Layer 2 of a small transformer language model trained on English Wikipedia (8 layers, counted from 0, width 128).
A neuron's activation on a vector x is SiLU(gate . x) times (in . x), where the dot is the dot product.

Input weights of the MLP neurons that the questions are about. A number n stands for (n - 500) times 0.0016.
n70 gate: 551 275 434 526 547 686 634 416 491 543 327 296 598 504 650 336 592 375 687 461 657 461 614 583 433 579 415 517 440 573 248 774 543 444 518 344 522 505 735 491 733 431 456 483 513 597 374 293 513 153 635 328 419 685 508 500 665 568 425 280 475 580 605 367 913 331 806 576 622 698 521 616 721 381 564 575 778 788 349 577 848 413 643 655 294 445 504 417 653 492 500 337 369 676 383 124 464 512 479 591 430 595 430 643 526 743 570 466 504 444 474 339 443 500 367 402 491 406 453 483 508 333 665 282 627 348 413 209
n91 gate: 416 402 394 577 592 459 615 511 453 606 429 462 432 628 614 500 199 690 523 815 578 523 392 508 645 559 349 553 617 486 504 488 423 398 399 639 725 536 728 511 461 401 442 350 523 485 481 552 650 371 721 553 579 184 572 515 638 125 437 592 489 463 655 711 415 676 463 541 612 391 636 741 496 465 526 488 515 315 604 477 656 623 642 300 592 478 578 724 556 673 607 283 617 426 563 477 738 372 436 684 471 458 333 522 553 463 114 633 357 377 394 423 473 430 481 545 523 508 602 519 444 433 327 658 700 529 729 348
n100 gate: 779 466 341 339 194 593 492 555 350 397 447 602 543 388 577 220 399 406 492 409 463 574 542 574 320 504 504 470 560 618 370 648 404 500 605 775 677 217 744 521 363 362 548 572 714 631 559 248 491 290 568 547 487 839 334 463 438 581 537 242 392 471 338 567 504 344 437 989 260 741 202 478 457 531 722 349 348 684 634 415 397 526 521 458 603 483 454 591 750 581 539 474 419 525 563 517 496 541 428 344 508 513 579 626 538 575 749 547 644 643 384 544 216 513 745 645 552 474 220 382 402 705 394 482 508 726 518 290
n135 gate: 531 720 612 516 426 458 466 489 468 372 464 208 477 676 803 410 783 395 588 610 554 524 496 681 473 811 688 616 585 338 538 642 504 434 640 584 360 504 453 613 504 469 591 435 554 622 481 476 653 446 424 523 396 680 496 714 427 361 556 511 507 546 631 368 508 469 568 523 450 301 411 528 492 592 500 596 520 307 489 554 741 382 439 750 648 531 557 669 623 381 632 862 680 644 504 362 771 500 623 665 258 473 445 295 759 432 220 709 429 394 190 563 547 440 562 438 390 628 527 603 523 466 485 488 385 641 591 527
n153 gate: 393 528 538 496 673 92 580 472 391 606 368 622 516 567 369 368 344 632 370 653 98 471 282 496 340 421 472 447 541 391 379 446 562 508 643 411 409 513 381 672 538 443 371 601 630 746 664 474 405 377 254 615 537 565 171 623 355 520 389 476 294 299 605 400 524 723 480 460 456 540 415 181 169 487 484 551 583 325 488 687 833 604 351 552 685 536 643 596 751 382 459 438 464 684 360 575 816 445 528 575 814 500 646 484 516 412 562 508 379 554 651 421 546 387 566 618 571 549 541 524 265 404 504 547 472 633 408 394
n267 gate: 321 383 421 415 389 673 526 608 578 458 211 780 454 393 832 561 520 504 353 427 545 565 444 539 612 323 647 466 314 359 448 562 797 568 439 327 423 358 481 355 367 370 426 579 621 440 433 504 604 473 440 481 587 596 421 574 563 792 389 341 356 414 383 470 403 612 377 564 256 323 557 504 623 500 553 346 396 433 362 561 251 558 624 541 466 541 404 601 557 636 729 657 421 705 545 508 440 507 644 573 650 477 628 634 344 552 690 572 438 419 561 566 415 605 806 329 724 534 530 500 391 701 421 203 583 409 337 610
n285 gate: 504 542 572 295 410 630 428 629 536 391 464 242 635 571 648 449 680 605 411 571 571 465 477 673 603 492 550 644 492 489 317 532 602 709 483 512 414 53 434 469 748 289 615 435 388 385 565 594 524 453 466 535 809 639 392 410 698 608 636 323 586 527 516 511 432 476 565 313 634 358 666 476 756 384 481 572 721 557 572 824 520 484 454 690 457 504 625 409 504 392 566 508 485 215 599 452 589 275 380 453 534 605 381 580 635 447 800 663 674 618 477 547 532 337 679 218 622 492 573 298 423 534 342 391 542 478 691 492
n363 gate: 353 246 336 628 644 637 652 615 573 181 879 579 651 301 685 601 686 342 546 662 518 339 525 790 311 164 546 366 467 396 335 807 385 534 384 649 648 531 412 580 556 306 491 620 538 388 537 298 377 626 160 479 275 571 404 476 696 358 398 476 516 628 513 520 434 411 549 649 496 616 387 548 611 314 479 500 594 287 459 417 677 551 496 484 563 483 316 470 500 512 685 652 396 500 463 453 702 719 220 508 452 542 706 685 579 266 286 538 504 386 554 334 821 509 500 533 598 349 575 562 525 402 388 718 479 480 371 529
n469 gate: 512 720 396 539 391 443 462 717 604 322 669 435 450 728 204 364 639 504 581 335 240 512 504 638 451 612 596 403 732 404 268 583 771 454 224 485 332 384 353 772 484 590 323 634 415 397 542 561 453 337 508 484 600 561 535 492 633 442 301 334 575 351 329 526 356 684 477 641 370 485 431 391 327 492 616 384 461 542 451 515 255 441 428 636 804 447 542 335 780 431 469 691 542 462 500 488 366 627 569 688 630 465 516 356 496 458 433 674 433 574 605 488 551 536 574 550 551 202 446 489 312 367 600 456 381 690 571 334
n70 in: 322 656 564 567 533 753 694 520 636 405 457 311 681 396 508 812 747 427 590 466 683 496 618 601 399 320 381 421 566 264 472 647 513 537 518 451 625 540 670 322 347 163 525 598 554 386 447 578 349 343 541 392 451 465 172 632 435 595 552 339 816 512 318 339 302 550 589 508 602 467 467 522 454 577 492 320 790 492 565 405 363 471 419 310 458 349 411 492 869 356 309 379 590 387 290 593 599 404 574 701 377 475 669 204 504 528 302 715 546 655 554 475 669 631 342 265 534 632 455 609 533 415 426 294 537 532 504 380
n91 in: 576 507 309 412 580 400 698 600 676 402 447 450 326 444 405 555 228 534 676 485 559 647 464 500 173 567 540 569 529 507 511 511 338 341 465 590 343 315 522 547 884 456 618 568 449 629 582 420 419 554 776 616 626 577 327 567 749 377 440 507 395 454 548 320 634 559 365 728 579 600 334 602 559 466 449 718 529 564 422 586 649 596 557 330 413 346 323 349 496 421 624 372 439 457 436 500 466 560 486 577 552 394 659 472 608 532 231 489 589 339 377 323 470 467 500 417 412 681 576 756 407 433 532 342 644 479 418 453
n100 in: 892 266 552 479 534 388 401 475 426 416 443 412 521 516 483 576 379 605 262 334 464 321 500 479 533 545 400 584 797 692 500 367 321 256 656 363 441 415 483 504 422 369 457 641 756 546 599 407 598 559 608 445 483 473 341 394 644 475 324 406 878 554 297 426 722 479 492 574 570 209 425 605 538 617 529 504 436 459 409 454 390 585 822 500 386 595 594 462 808 550 428 179 596 529 340 530 715 760 592 509 468 335 715 549 550 389 453 504 440 560 588 509 427 953 302 244 701 353 525 479 658 529 592 487 692 298 380 403
n135 in: 500 543 302 396 655 445 721 701 456 577 385 330 244 496 775 612 522 464 525 569 426 625 496 422 688 426 823 496 534 740 571 552 504 607 405 293 655 300 449 380 355 667 435 441 769 496 483 330 409 517 466 607 321 514 530 392 504 419 728 359 463 513 701 454 246 824 471 584 647 302 564 660 548 522 581 558 691 517 358 538 513 340 391 487 530 525 612 470 449 882 659 706 263 697 659 317 518 161 879 310 463 539 504 483 453 513 661 714 400 470 462 665 600 312 410 287 418 500 615 462 707 663 462 544 330 545 268 662
n153 in: 504 370 675 685 539 543 555 338 325 717 468 422 613 202 618 496 625 827 323 641 448 733 539 531 483 252 371 665 301 670 530 509 407 292 722 157 369 389 691 709 585 426 580 431 409 534 351 422 593 561 616 653 388 151 707 382 875 513 344 551 597 368 344 403 292 381 483 697 316 298 452 604 513 227 491 761 398 436 687 422 675 333 479 377 469 513 746 407 285 586 382 356 534 594 560 682 464 386 539 540 450 395 544 351 457 496 460 452 509 333 669 279 708 603 312 647 734 374 461 372 250 462 582 627 522 513 576 600
n267 in: 438 550 468 449 293 607 564 652 624 512 552 350 311 339 578 500 464 346 619 347 504 535 450 685 299 530 404 419 469 633 16 236 579 461 430 389 211 422 527 345 472 426 685 251 585 431 447 378 496 372 443 558 589 660 415 451 661 434 613 353 627 557 413 440 564 500 641 469 378 282 450 746 417 556 411 424 670 538 614 512 566 512 828 436 414 634 262 606 289 627 372 438 558 633 633 730 593 628 523 633 526 625 567 641 430 398 484 597 421 355 446 386 464 647 449 353 622 423 415 439 492 405 189 343 473 366 508 302
n285 in: 453 559 382 728 496 647 384 392 308 309 592 437 572 332 611 666 413 301 374 345 596 466 467 552 342 553 382 343 492 778 517 319 685 483 577 404 372 789 462 347 317 585 461 830 622 567 554 393 698 458 759 390 610 598 601 672 447 787 496 619 520 533 461 521 566 273 571 733 346 379 673 764 272 465 432 711 629 326 404 277 257 672 571 570 423 592 636 487 387 613 360 385 597 786 322 591 504 652 428 466 533 313 643 371 551 376 422 538 638 329 348 633 725 404 432 378 461 538 639 604 366 119 508 562 588 606 721 407
n363 in: 492 404 545 175 690 655 382 469 616 356 546 468 544 515 424 331 368 274 560 313 418 431 603 508 453 705 225 344 592 458 354 700 480 560 466 563 641 291 488 299 723 234 341 599 548 607 704 214 329 476 627 621 664 479 393 484 704 544 652 566 504 374 488 691 516 451 362 366 642 682 636 412 533 640 468 658 749 610 382 484 399 618 472 437 742 457 590 480 480 711 275 226 448 410 374 406 592 543 448 735 481 681 471 661 656 512 435 332 565 435 492 439 279 467 432 340 402 448 488 248 599 281 345 638 440 665 340 480
n469 in: 550 488 556 563 500 404 655 530 560 504 263 423 373 399 578 395 671 229 773 241 847 684 561 496 322 594 485 295 380 655 382 721 579 307 623 397 531 615 395 578 508 461 595 615 546 653 621 293 677 516 408 516 415 422 331 267 516 280 455 346 515 553 345 319 474 433 538 420 374 607 519 613 245 504 573 380 232 451 458 377 621 594 725 284 562 332 640 587 508 442 484 815 473 674 420 567 528 425 604 237 612 414 425 618 608 701 579 403 433 484 415 685 571 468 333 724 524 403 592 508 423 587 496 585 369 470 456 485

Each question shows a token from some text and the vector x that enters the MLP there. A number n stands for (n - 500) times 0.0049.

"ed": 555 477 387 358 466 636 546 630 384 661 341 588 594 685 397 333 654 384 433 568 637 566 405 407 476 506 511 558 626 454 548 534 341 564 433 550 466 520 379 423 401 908 517 443 573 587 293 601 528 406 607 467 353 412 622 717 386 468 469 627 263 420 520 385 485 415 467 489 370 390 594 403 483 541 420 629 638 500 443 318 620 328 487 390 686 298 531 382 410 554 525 593 602 344 349 692 659 405 279 374 499 529 545 666 479 496 424 678 404 465 444 415 543 368 362 483 497 504 491 422 542 483 379 330 322 496 389 547
The neuron with the highest activation: n135

"di": 656 493 374 620 434 528 386 417 625 594 405 595 593 419 411 437 506 417 482 461 592 419 463 264 553 422 596 343 620 329 331 495 492 417 386 406 292 360 603 506 476 694 616 699 316 594 397 752 507 510 597 315 542 329 370 507 413 472 301 519 246 527 633 414 420 255 439 521 391 541 609 465 510 503 470 494 560 409 647 478 716 441 577 478 570 284 520 490 466 540 421 344 269 455 541 561 676 448 495 532 545 320 457 407 351 827 405 632 437 539 477 510 693 441 507 411 387 568 546 520 400 386 601 422 406 694 428 473
The neuron with the highest activation: n153

" were": 459 468 544 467 382 436 390 513 541 545 351 498 701 568 400 523 600 332 393 180 582 497 578 463 530 506 596 520 645 475 413 459 503 459 300 376 433 415 497 610 301 459 610 410 366 522 447 620 482 616 421 497 615 230 651 604 330 657 465 512 494 351 662 464 435 431 447 657 415 482 623 451 506 549 553 763 564 342 352 416 554 401 579 499 625 277 378 523 254 562 522 479 593 441 401 635 600 464 617 529 466 464 614 716 555 460 360 448 452 503 490 532 605 354 424 359 524 484 533 473 521 389 277 366 442 405 390 593
The neuron with the highest activation: n267

" Mu": 584 390 474 401 417 533 320 370 258 729 274 558 569 399 427 447 543 398 487 344 618 372 499 280 540 642 489 560 525 254 498 509 378 531 312 509 358 398 325 572 426 483 442 659 437 445 390 511 304 662 609 325 639 338 585 378 418 457 646 534 500 609 707 531 473 432 436 581 336 446 428 367 570 637 587 449 597 503 432 432 596 465 739 332 651 559 499 362 387 413 425 304 426 504 548 548 612 472 546 479 373 351 560 669 506 529 429 440 604 406 460 498 733 488 320 461 356 456 517 489 389 640 559 453 540 355 455 484
The most active neuron and its activation: n135, at about 0.24

"ha": 618 323 443 460 280 585 402 487 470 682 324 661 634 328 431 512 509 438 408 464 510 607 598 398 424 522 367 619 582 539 619 533 499 590 416 675 362 490 536 505 502 351 457 416 523 440 283 623 259 732 544 310 679 117 721 637 389 501 409 491 569 643 752 613 455 507 528 534 496 439 470 434 597 555 468 499 519 467 635 540 469 517 567 290 585 406 460 338 329 462 499 321 541 528 492 569 581 507 549 609 467 465 578 397 551 583 328 461 398 395 493 322 703 398 552 326 233 616 596 536 572 401 579 460 512 429 317 651
The neuron with the highest activation: n91

" most": 613 307 496 492 608 550 272 528 364 535 494 592 630 485 349 511 670 233 488 408 649 276 491 502 546 603 750 333 622 386 296 455 490 521 306 473 480 349 429 692 434 501 388 568 429 440 385 554 542 489 406 586 587 249 629 429 358 683 366 650 411 443 617 325 560 431 389 639 615 529 639 364 601 617 428 680 525 418 540 423 554 424 608 590 466 384 453 441 449 631 373 619 530 378 409 624 613 377 614 541 521 478 650 726 599 575 460 473 485 404 574 455 472 461 453 554 533 532 615 319 595 568 307 438 342 406 456 402
The most active neuron and its activation: n363, at about 1.7

" Sa": 529 486 503 553 308 407 404 460 415 556 229 604 543 259 385 523 480 349 392 437 743 493 490 342 347 613 463 511 483 438 391 612 382 580 252 574 362 373 453 617 438 540 512 481 471 514 162 676 376 650 477 400 607 219 546 413 469 445 502 448 356 438 689 415 510 556 409 543 431 482 457 382 544 669 583 534 522 573 621 412 455 362 626 412 517 559 428 482 426 530 428 301 374 617 572 679 565 551 484 725 444 321 468 417 534 602 414 629 369 342 465 537 581 359 402 459 245 489 405 420 434 457 585 446 471 499 368 565
The neuron with the highest activation: n91

".": 613 498 292 351 357 391 445 651 429 553 326 684 634 494 544 352 559 269 509 380 695 318 567 425 553 426 595 464 581 309 417 428 479 477 279 674 521 352 542 473 314 546 548 326 451 554 410 601 518 508 455 484 474 442 529 452 531 721 433 505 544 661 450 415 405 285 341 572 364 446 557 362 564 532 474 688 527 427 566 431 600 417 536 475 541 380 540 602 416 578 468 394 558 527 453 726 712 585 519 575 437 378 585 705 644 461 503 602 454 284 416 499 528 422 337 401 594 502 431 524 400 576 364 414 409 605 387 538
The three highest activations, in order: n267, n100, n363

",": 568 357 448 409 321 543 528 592 390 417 426 586 635 659 426 325 705 454 429 382 671 449 566 445 444 538 609 437 569 373 401 440 517 536 249 485 384 297 422 509 343 628 540 184 522 511 409 578 430 701 503 608 422 434 572 560 381 572 449 406 450 652 626 411 451 414 519 556 206 387 516 467 647 485 461 704 527 420 517 507 575 401 613 421 583 389 452 462 252 592 486 503 681 508 515 625 649 525 650 492 541 442 500 545 634 468 442 626 470 359 438 398 596 474 336 364 540 485 527 619 607 394 491 328 437 512 462 530
The two highest activations, in order: n135, n267

" among": 528 455 420 542 478 521 309 600 370 456 356 623 628 511 554 315 507 357 458 363 566 484 425 392 276 538 674 461 707 389 501 482 361 434 303 459 519 281 341 554 429 526 522 470 514 384 439 587 335 451 634 527 615 287 678 450 284 538 307 554 354 459 497 498 364 449 570 441 513 489 515 460 582 504 539 728 600 374 560 275 543 454 653 504 664 318 484 423 463 626 418 547 558 513 541 531 587 495 602 484 553 508 527 728 630 527 471 566 369 314 551 508 566 375 377 574 477 523 521 527 499 589 433 413 376 338 410 628
The most active neuron and its activation: n70, at about 0.48

" ": 530 404 491 400 445 417 558 645 393 637 388 571 396 517 476 361 514 321 557 439 562 441 538 358 486 536 585 370 576 388 357 480 365 532 293 470 461 345 585 490 350 732 675 570 303 552 609 559 386 707 526 606 591 319 422 449 489 472 470 457 397 528 558 469 497 390 439 558 415 375 550 116 551 475 504 568 442 520 468 503 468 423 581 465 564 528 569 416 385 596 421 423 424 566 393 671 653 537 468 440 475 358 503 629 551 334 448 389 385 429 411 383 665 232 353 372 552 452 459 565 497 488 487 383 482 481 423 426
The neuron with the highest activation: n70

"hy": 361 82 433 424 349 681 365 500 253 602 479 624 600 261 409 427 549 379 323 419 516 577 710 350 481 531 583 448 617 460 502 484 428 575 276 542 460 259 566 653 449 617 467 557 383 615 409 605 263 570 543 378 547 397 483 682 371 536 392 656 329 393 560 509 220 466 453 442 623 497 557 472 596 754 520 448 599 539 474 608 656 452 614 443 654 462 636 474 576 496 461 525 358 475 388 513 420 603 588 568 329 484 460 511 656 422 394 526 530 471 338 295 702 491 418 482 296 591 581 415 537 560 384 622 397 499 460 437
The two highest activations, in order: n363, n267

" of": 500 361 556 426 438 570 522 675 532 618 402 653 710 683 348 268 574 332 475 401 604 299 423 365 416 527 462 465 613 504 459 540 279 394 296 448 382 379 410 476 416 539 513 325 439 437 345 711 448 567 536 529 595 453 606 695 423 547 432 588 416 392 534 375 493 430 457 515 484 590 575 395 591 475 559 752 580 446 519 420 523 493 583 429 746 367 505 440 349 609 487 398 572 533 453 373 616 441 531 441 685 510 563 579 684 418 453 528 433 360 437 539 612 390 378 499 533 580 491 620 507 517 456 454 421 505 346 585
The neuron with the highest activation: n100

" 21": 712 465 314 412 592 620 402 412 294 602 438 505 590 584 388 426 573 322 514 604 628 463 499 353 505 428 489 466 616 251 494 457 344 560 333 480 397 430 499 508 252 711 547 550 405 442 439 533 418 582 615 455 376 347 615 380 370 636 344 475 335 525 594 488 217 529 381 376 602 489 486 320 543 579 625 740 482 453 704 557 590 471 615 444 463 489 530 353 311 563 474 457 585 475 488 579 546 424 537 421 624 382 655 651 597 543 362 312 374 373 456 496 619 387 265 555 505 566 504 483 453 468 388 379 564 475 450 462
The three highest activations, in order: n267, n70, n100

"ted": 420 544 284 393 305 533 528 653 374 588 357 604 648 787 569 441 613 395 448 379 677 480 498 331 489 651 487 487 698 373 486 423 341 498 468 452 406 452 446 391 575 699 597 438 421 487 235 683 341 550 586 631 457 428 554 650 320 484 436 588 473 348 576 641 549 482 377 434 385 500 632 373 494 580 450 694 541 494 405 349 594 436 568 486 662 286 450 401 320 587 588 577 577 343 343 762 683 434 467 450 408 474 637 666 444 437 444 549 425 522 403 529 507 530 466 433 513 505 384 441 461 415 424 449 269 531 448 592
The neuron with the highest activation: n100

" held": 624 490 474 442 300 377 559 610 372 667 357 560 473 746 425 467 576 318 474 235 569 531 521 224 532 607 610 424 619 374 383 436 351 535 410 428 446 358 443 592 428 626 543 511 386 477 324 598 305 552 545 618 433 320 516 576 315 455 446 827 500 569 646 438 508 480 444 497 498 500 516 354 631 662 473 681 540 529 437 252 415 408 570 513 603 259 573 477 324 606 491 494 521 290 338 647 583 449 436 677 426 475 625 628 582 395 411 579 513 451 551 441 504 458 416 390 446 384 530 391 357 455 425 391 524 459 361 641
The neuron with the highest activation: n285

" Vi": 496 400 554 520 406 329 383 488 409 453 279 515 479 454 462 549 557 363 459 278 653 388 469 413 414 570 512 466 642 406 439 452 552 458 216 564 359 391 370 535 308 654 608 583 442 565 432 595 411 527 617 408 479 209 490 290 530 574 676 538 361 686 654 496 538 442 540 315 284 393 559 381 703 619 626 518 608 527 602 377 570 540 582 474 583 445 507 339 541 497 308 425 364 374 611 590 445 510 467 647 555 407 467 695 438 599 332 478 496 463 474 476 743 516 332 467 273 511 504 531 468 509 454 435 486 574 482 408
The neuron with the highest activation: n469

"a": 744 373 572 456 350 594 503 557 435 520 414 674 608 525 419 401 495 349 412 484 607 366 476 271 538 509 606 423 534 506 479 491 494 616 398 552 405 460 613 508 318 642 510 478 491 552 368 829 320 612 554 301 642 293 595 700 463 438 517 387 353 476 549 299 329 608 343 382 580 551 430 442 547 541 660 594 747 334 699 462 475 433 433 417 516 551 654 352 302 396 404 432 588 594 610 597 731 486 366 493 552 473 543 339 492 617 516 496 441 496 360 440 587 313 405 464 619 639 744 554 576 501 425 523 528 545 365 610
The neuron with the highest activation: n469

" was": 404 548 574 431 394 474 378 513 554 505 373 455 799 503 370 547 608 308 312 274 631 502 535 328 506 534 594 532 696 523 393 473 434 483 337 382 423 416 520 544 314 450 704 360 288 576 487 647 525 539 405 541 524 331 514 651 430 680 542 419 528 324 711 449 567 288 501 560 453 536 586 494 524 616 498 749 582 536 393 494 527 409 528 569 617 267 476 422 214 566 519 384 573 431 413 645 677 470 605 581 554 439 529 673 522 388 419 532 481 529 494 593 577 332 482 464 572 479 502 442 428 522 297 359 487 416 426 588
The neuron with the highest activation: n285

" that": 537 394 495 391 527 510 573 659 455 530 472 656 512 588 325 505 670 307 483 394 694 349 707 416 557 522 657 538 543 450 373 393 446 534 252 477 597 304 401 675 323 512 457 448 626 382 423 481 461 577 529 640 445 294 662 502 376 501 377 464 346 542 599 482 486 363 428 496 485 557 571 484 556 481 514 653 404 408 572 549 594 487 468 477 694 391 563 561 399 556 347 348 608 457 482 570 610 462 574 423 409 518 778 588 549 512 390 532 299 309 463 576 668 434 389 338 531 558 399 686 479 582 333 297 461 545 417 646
The three highest activations, in order: n363, n135, n285

"en": 724 356 500 438 380 617 372 609 262 594 403 636 693 599 387 377 691 331 479 366 657 590 597 380 510 333 524 440 554 206 350 404 290 526 371 273 509 393 482 606 282 670 506 556 435 500 407 627 534 449 556 579 537 398 393 587 362 454 584 476 450 300 441 476 440 517 429 613 430 597 588 469 599 422 544 473 699 425 368 508 554 413 609 406 563 395 514 418 395 597 492 446 461 632 369 537 677 214 529 442 392 584 346 429 490 423 550 443 465 369 406 237 508 398 433 549 433 610 591 783 471 415 422 460 571 560 441 509
The most active neuron and its activation: n70, at about 0.62

" month": 572 354 363 453 318 413 492 448 286 588 255 445 449 554 284 336 783 370 352 409 703 352 392 456 548 380 429 375 597 278 306 415 368 556 309 411 341 396 414 547 338 571 408 566 363 566 387 553 485 421 459 441 404 341 637 501 299 392 512 577 384 458 491 426 594 451 575 350 365 615 638 370 571 485 441 625 495 569 564 386 582 504 562 435 508 544 454 363 262 661 338 487 526 440 469 576 650 484 359 433 459 634 502 472 592 516 443 523 557 404 568 387 507 359 229 497 478 483 586 501 439 511 403 431 478 412 552 561
The neuron with the highest activation: n135

"an": 713 455 508 312 456 560 475 484 390 468 335 655 561 562 304 424 613 377 575 436 508 404 580 453 677 476 490 395 639 432 541 454 303 632 421 390 350 452 411 279 395 746 423 451 441 494 467 711 504 427 529 409 611 447 456 551 296 339 579 623 341 394 478 219 428 396 446 410 554 660 513 426 634 475 468 486 687 490 511 416 562 364 624 454 603 450 507 434 261 475 301 455 432 630 325 637 710 266 376 443 559 272 613 356 412 597 352 500 361 571 456 507 594 371 485 376 483 717 413 618 491 419 485 442 374 656 507 520
The neuron with the highest activation: n100

"000": 565 450 345 463 223 546 451 524 278 522 453 545 472 726 385 451 662 300 584 514 675 514 369 410 339 432 498 571 665 321 344 358 368 470 386 448 316 422 542 512 423 532 478 428 488 570 291 570 360 723 573 570 273 320 623 580 314 576 449 707 432 477 579 494 422 472 283 564 589 504 615 398 566 483 577 663 585 525 574 530 580 579 629 248 568 291 439 502 356 655 494 511 475 508 430 769 637 577 536 491 469 537 483 602 603 535 509 372 353 425 455 608 653 409 453 478 666 564 494 444 384 525 420 411 443 416 401 467
The most active neuron and its activation: n91, at about 0.38

"art": 581 397 427 432 420 372 449 568 481 725 560 540 491 426 373 397 502 313 468 398 580 463 628 355 587 544 548 640 549 501 550 251 380 583 314 434 482 366 625 452 523 778 499 471 379 543 462 729 513 528 480 535 234 403 599 424 467 490 469 504 363 423 584 320 401 509 259 359 583 715 643 455 647 701 687 508 526 657 457 388 598 504 693 377 575 475 590 484 527 694 435 492 382 527 439 544 610 439 259 627 409 324 464 505 553 713 490 647 463 484 575 456 558 404 285 523 766 679 712 407 540 494 468 485 496 600 366 405
The most active neuron and its activation: n285, at about 0.58

"ir": 443 441 430 633 413 566 504 477 304 628 314 616 635 700 302 548 607 349 548 450 539 523 610 538 681 523 464 624 560 533 576 469 395 462 451 425 369 264 653 659 372 531 577 356 396 582 471 622 369 559 407 393 543 187 535 451 442 483 294 525 479 591 640 623 583 368 371 644 455 533 439 553 648 414 598 702 629 500 675 441 652 503 702 461 366 579 572 323 446 436 370 419 549 315 268 495 523 634 520 443 630 440 553 533 457 466 453 314 440 475 531 482 706 474 510 414 507 498 735 455 498 444 387 593 411 569 408 400
The most active neuron and its activation: n135, at about 0.53

"th": 563 368 417 416 240 454 419 634 537 741 437 488 421 520 417 301 657 383 518 510 656 438 659 299 579 424 522 412 502 227 737 466 373 528 277 323 437 368 351 560 481 740 418 459 574 501 421 508 548 425 589 496 439 318 482 525 257 501 368 556 487 403 508 556 461 529 585 458 628 543 501 407 597 438 575 543 590 522 498 439 496 436 377 412 592 356 483 471 390 553 458 456 502 560 400 762 560 436 540 432 698 528 625 566 428 383 556 335 517 461 635 413 610 409 321 698 533 738 606 589 419 557 382 348 470 350 395 373
The two highest activations, in order: n285, n100

" The": 576 523 410 477 568 650 425 574 427 556 450 614 612 569 407 416 611 404 431 456 688 511 492 457 462 510 704 475 517 275 506 458 419 446 276 268 410 482 446 657 430 524 476 287 516 428 413 546 343 600 526 319 497 347 459 579 342 702 363 388 639 455 743 410 542 351 339 562 367 539 559 482 612 504 290 622 545 570 649 402 559 562 792 465 750 374 461 443 462 532 496 462 379 420 414 588 621 447 538 428 376 357 517 612 600 531 401 435 315 437 390 546 604 401 441 490 333 573 405 552 445 640 447 342 551 548 482 545
The most active neuron and its activation: n100, at about 0.11

" Ha": 667 457 615 395 397 608 383 404 287 685 308 683 519 370 445 475 471 416 398 362 615 546 525 332 459 513 443 666 490 332 455 554 434 570 204 501 379 401 465 557 447 610 413 586 577 546 279 628 454 624 510 371 638 329 787 576 304 502 536 401 447 388 652 414 382 572 487 501 545 537 430 372 575 535 466 554 553 668 502 457 499 509 629 367 714 515 508 566 356 622 406 275 503 622 519 597 610 494 506 554 308 483 564 401 607 483 386 414 483 334 516 402 485 376 420 399 275 454 408 554 501 531 557 521 504 561 418 569
The most active neuron and its activation: n469, at about 0.53

"li": 569 297 415 334 389 502 399 591 469 579 427 562 708 500 618 466 624 403 489 388 578 350 409 418 404 503 553 417 634 552 471 524 429 648 349 553 557 280 681 631 454 356 556 635 432 389 486 716 425 505 603 501 371 168 388 390 488 477 574 624 278 492 535 623 365 408 490 592 440 402 514 424 557 812 644 612 607 628 705 489 465 482 480 478 517 450 466 340 561 394 592 336 436 620 309 685 571 437 511 490 607 254 430 549 466 551 328 414 379 444 493 407 610 504 271 393 391 535 566 446 399 477 552 303 630 505 361 425
The three highest activations, in order: n91, n70, n100

"e": 503 536 406 469 388 608 449 663 533 492 342 817 690 469 529 503 778 503 622 571 646 300 478 357 519 449 520 501 679 536 466 433 435 645 292 276 432 535 547 386 328 882 522 506 512 498 273 684 279 568 506 619 506 349 679 456 475 445 375 445 449 461 484 482 488 365 431 521 511 352 622 393 439 527 551 582 677 429 613 508 554 501 487 364 537 325 415 406 429 600 456 489 578 469 442 680 581 448 389 324 547 516 439 292 531 519 510 592 451 592 536 499 558 456 375 480 516 696 440 459 478 528 442 397 468 517 403 493
The most active neuron and its activation: n363, at about 0.55

" in": 481 381 470 417 390 663 498 645 479 510 383 583 600 570 462 292 510 370 522 418 605 482 372 395 414 597 496 473 599 442 407 378 208 407 267 399 416 218 474 433 333 553 493 422 366 510 478 656 429 534 588 528 560 453 531 432 433 744 394 428 431 433 518 365 545 520 412 373 296 382 543 358 585 534 522 691 554 599 475 408 564 442 624 516 589 295 544 497 395 665 357 485 519 400 417 612 540 556 600 493 555 513 598 664 530 448 489 624 439 342 516 516 541 449 357 407 483 476 460 461 398 653 529 271 525 504 380 579
The most active neuron and its activation: n267, at about 4.7

"ated": 489 435 455 483 315 542 469 629 394 525 372 636 517 725 445 430 703 394 427 485 626 347 611 358 419 464 519 475 627 436 538 420 383 372 430 395 324 525 330 451 594 766 509 481 328 550 337 696 389 331 638 583 395 312 502 741 291 537 423 500 291 357 555 510 634 446 267 643 477 447 613 367 535 523 547 628 584 534 414 403 604 471 460 397 736 368 468 361 175 594 656 400 556 486 330 637 649 533 414 507 539 453 601 511 521 549 468 558 433 470 434 558 550 548 420 470 465 592 341 591 307 406 405 363 408 417 479 598
The neuron with the highest activation: n100

"s": 571 315 398 456 381 546 482 585 554 611 404 547 539 524 273 389 571 387 411 578 670 375 537 550 549 539 575 389 581 606 445 364 379 715 284 443 603 287 420 527 335 466 483 498 618 411 522 486 536 557 516 509 671 367 536 482 534 522 535 681 469 572 560 478 455 184 445 421 575 245 657 380 602 712 559 463 518 642 339 432 463 412 585 416 460 433 384 428 338 527 448 472 429 477 511 601 490 515 401 481 608 254 430 598 572 491 301 511 467 517 601 394 649 457 274 555 488 609 269 437 354 438 497 322 227 431 283 404
The neuron with the highest activation: n153

"g": 625 497 549 389 185 487 314 564 515 451 309 597 467 644 570 287 676 235 377 410 624 432 621 302 606 516 551 473 478 487 609 580 378 507 371 372 295 306 394 558 247 692 580 504 378 568 384 689 523 374 580 574 460 394 464 477 342 397 393 616 371 505 518 371 398 346 333 539 394 698 535 420 560 600 616 451 528 520 514 705 532 405 589 321 677 397 573 443 566 621 397 506 523 618 485 591 562 442 600 484 617 462 625 454 320 493 439 388 514 599 511 592 576 474 642 538 420 662 426 611 375 562 406 457 458 655 507 377
The neuron with the highest activation: n469

"i": 690 468 484 454 422 616 303 534 526 629 310 677 566 549 481 405 635 374 504 472 551 290 505 363 484 339 554 424 556 378 475 548 396 479 405 378 379 491 384 495 253 783 559 556 425 627 385 661 421 638 701 496 682 394 584 567 461 430 451 617 474 530 583 360 602 280 434 515 542 636 497 443 655 465 634 462 758 532 579 604 607 356 468 468 637 351 462 479 202 356 399 467 542 502 472 732 504 296 473 351 680 310 423 391 347 600 494 488 509 460 536 592 720 515 512 331 413 644 570 638 558 505 426 481 425 574 451 537
The most active neuron and its activation: n100, at about 0.45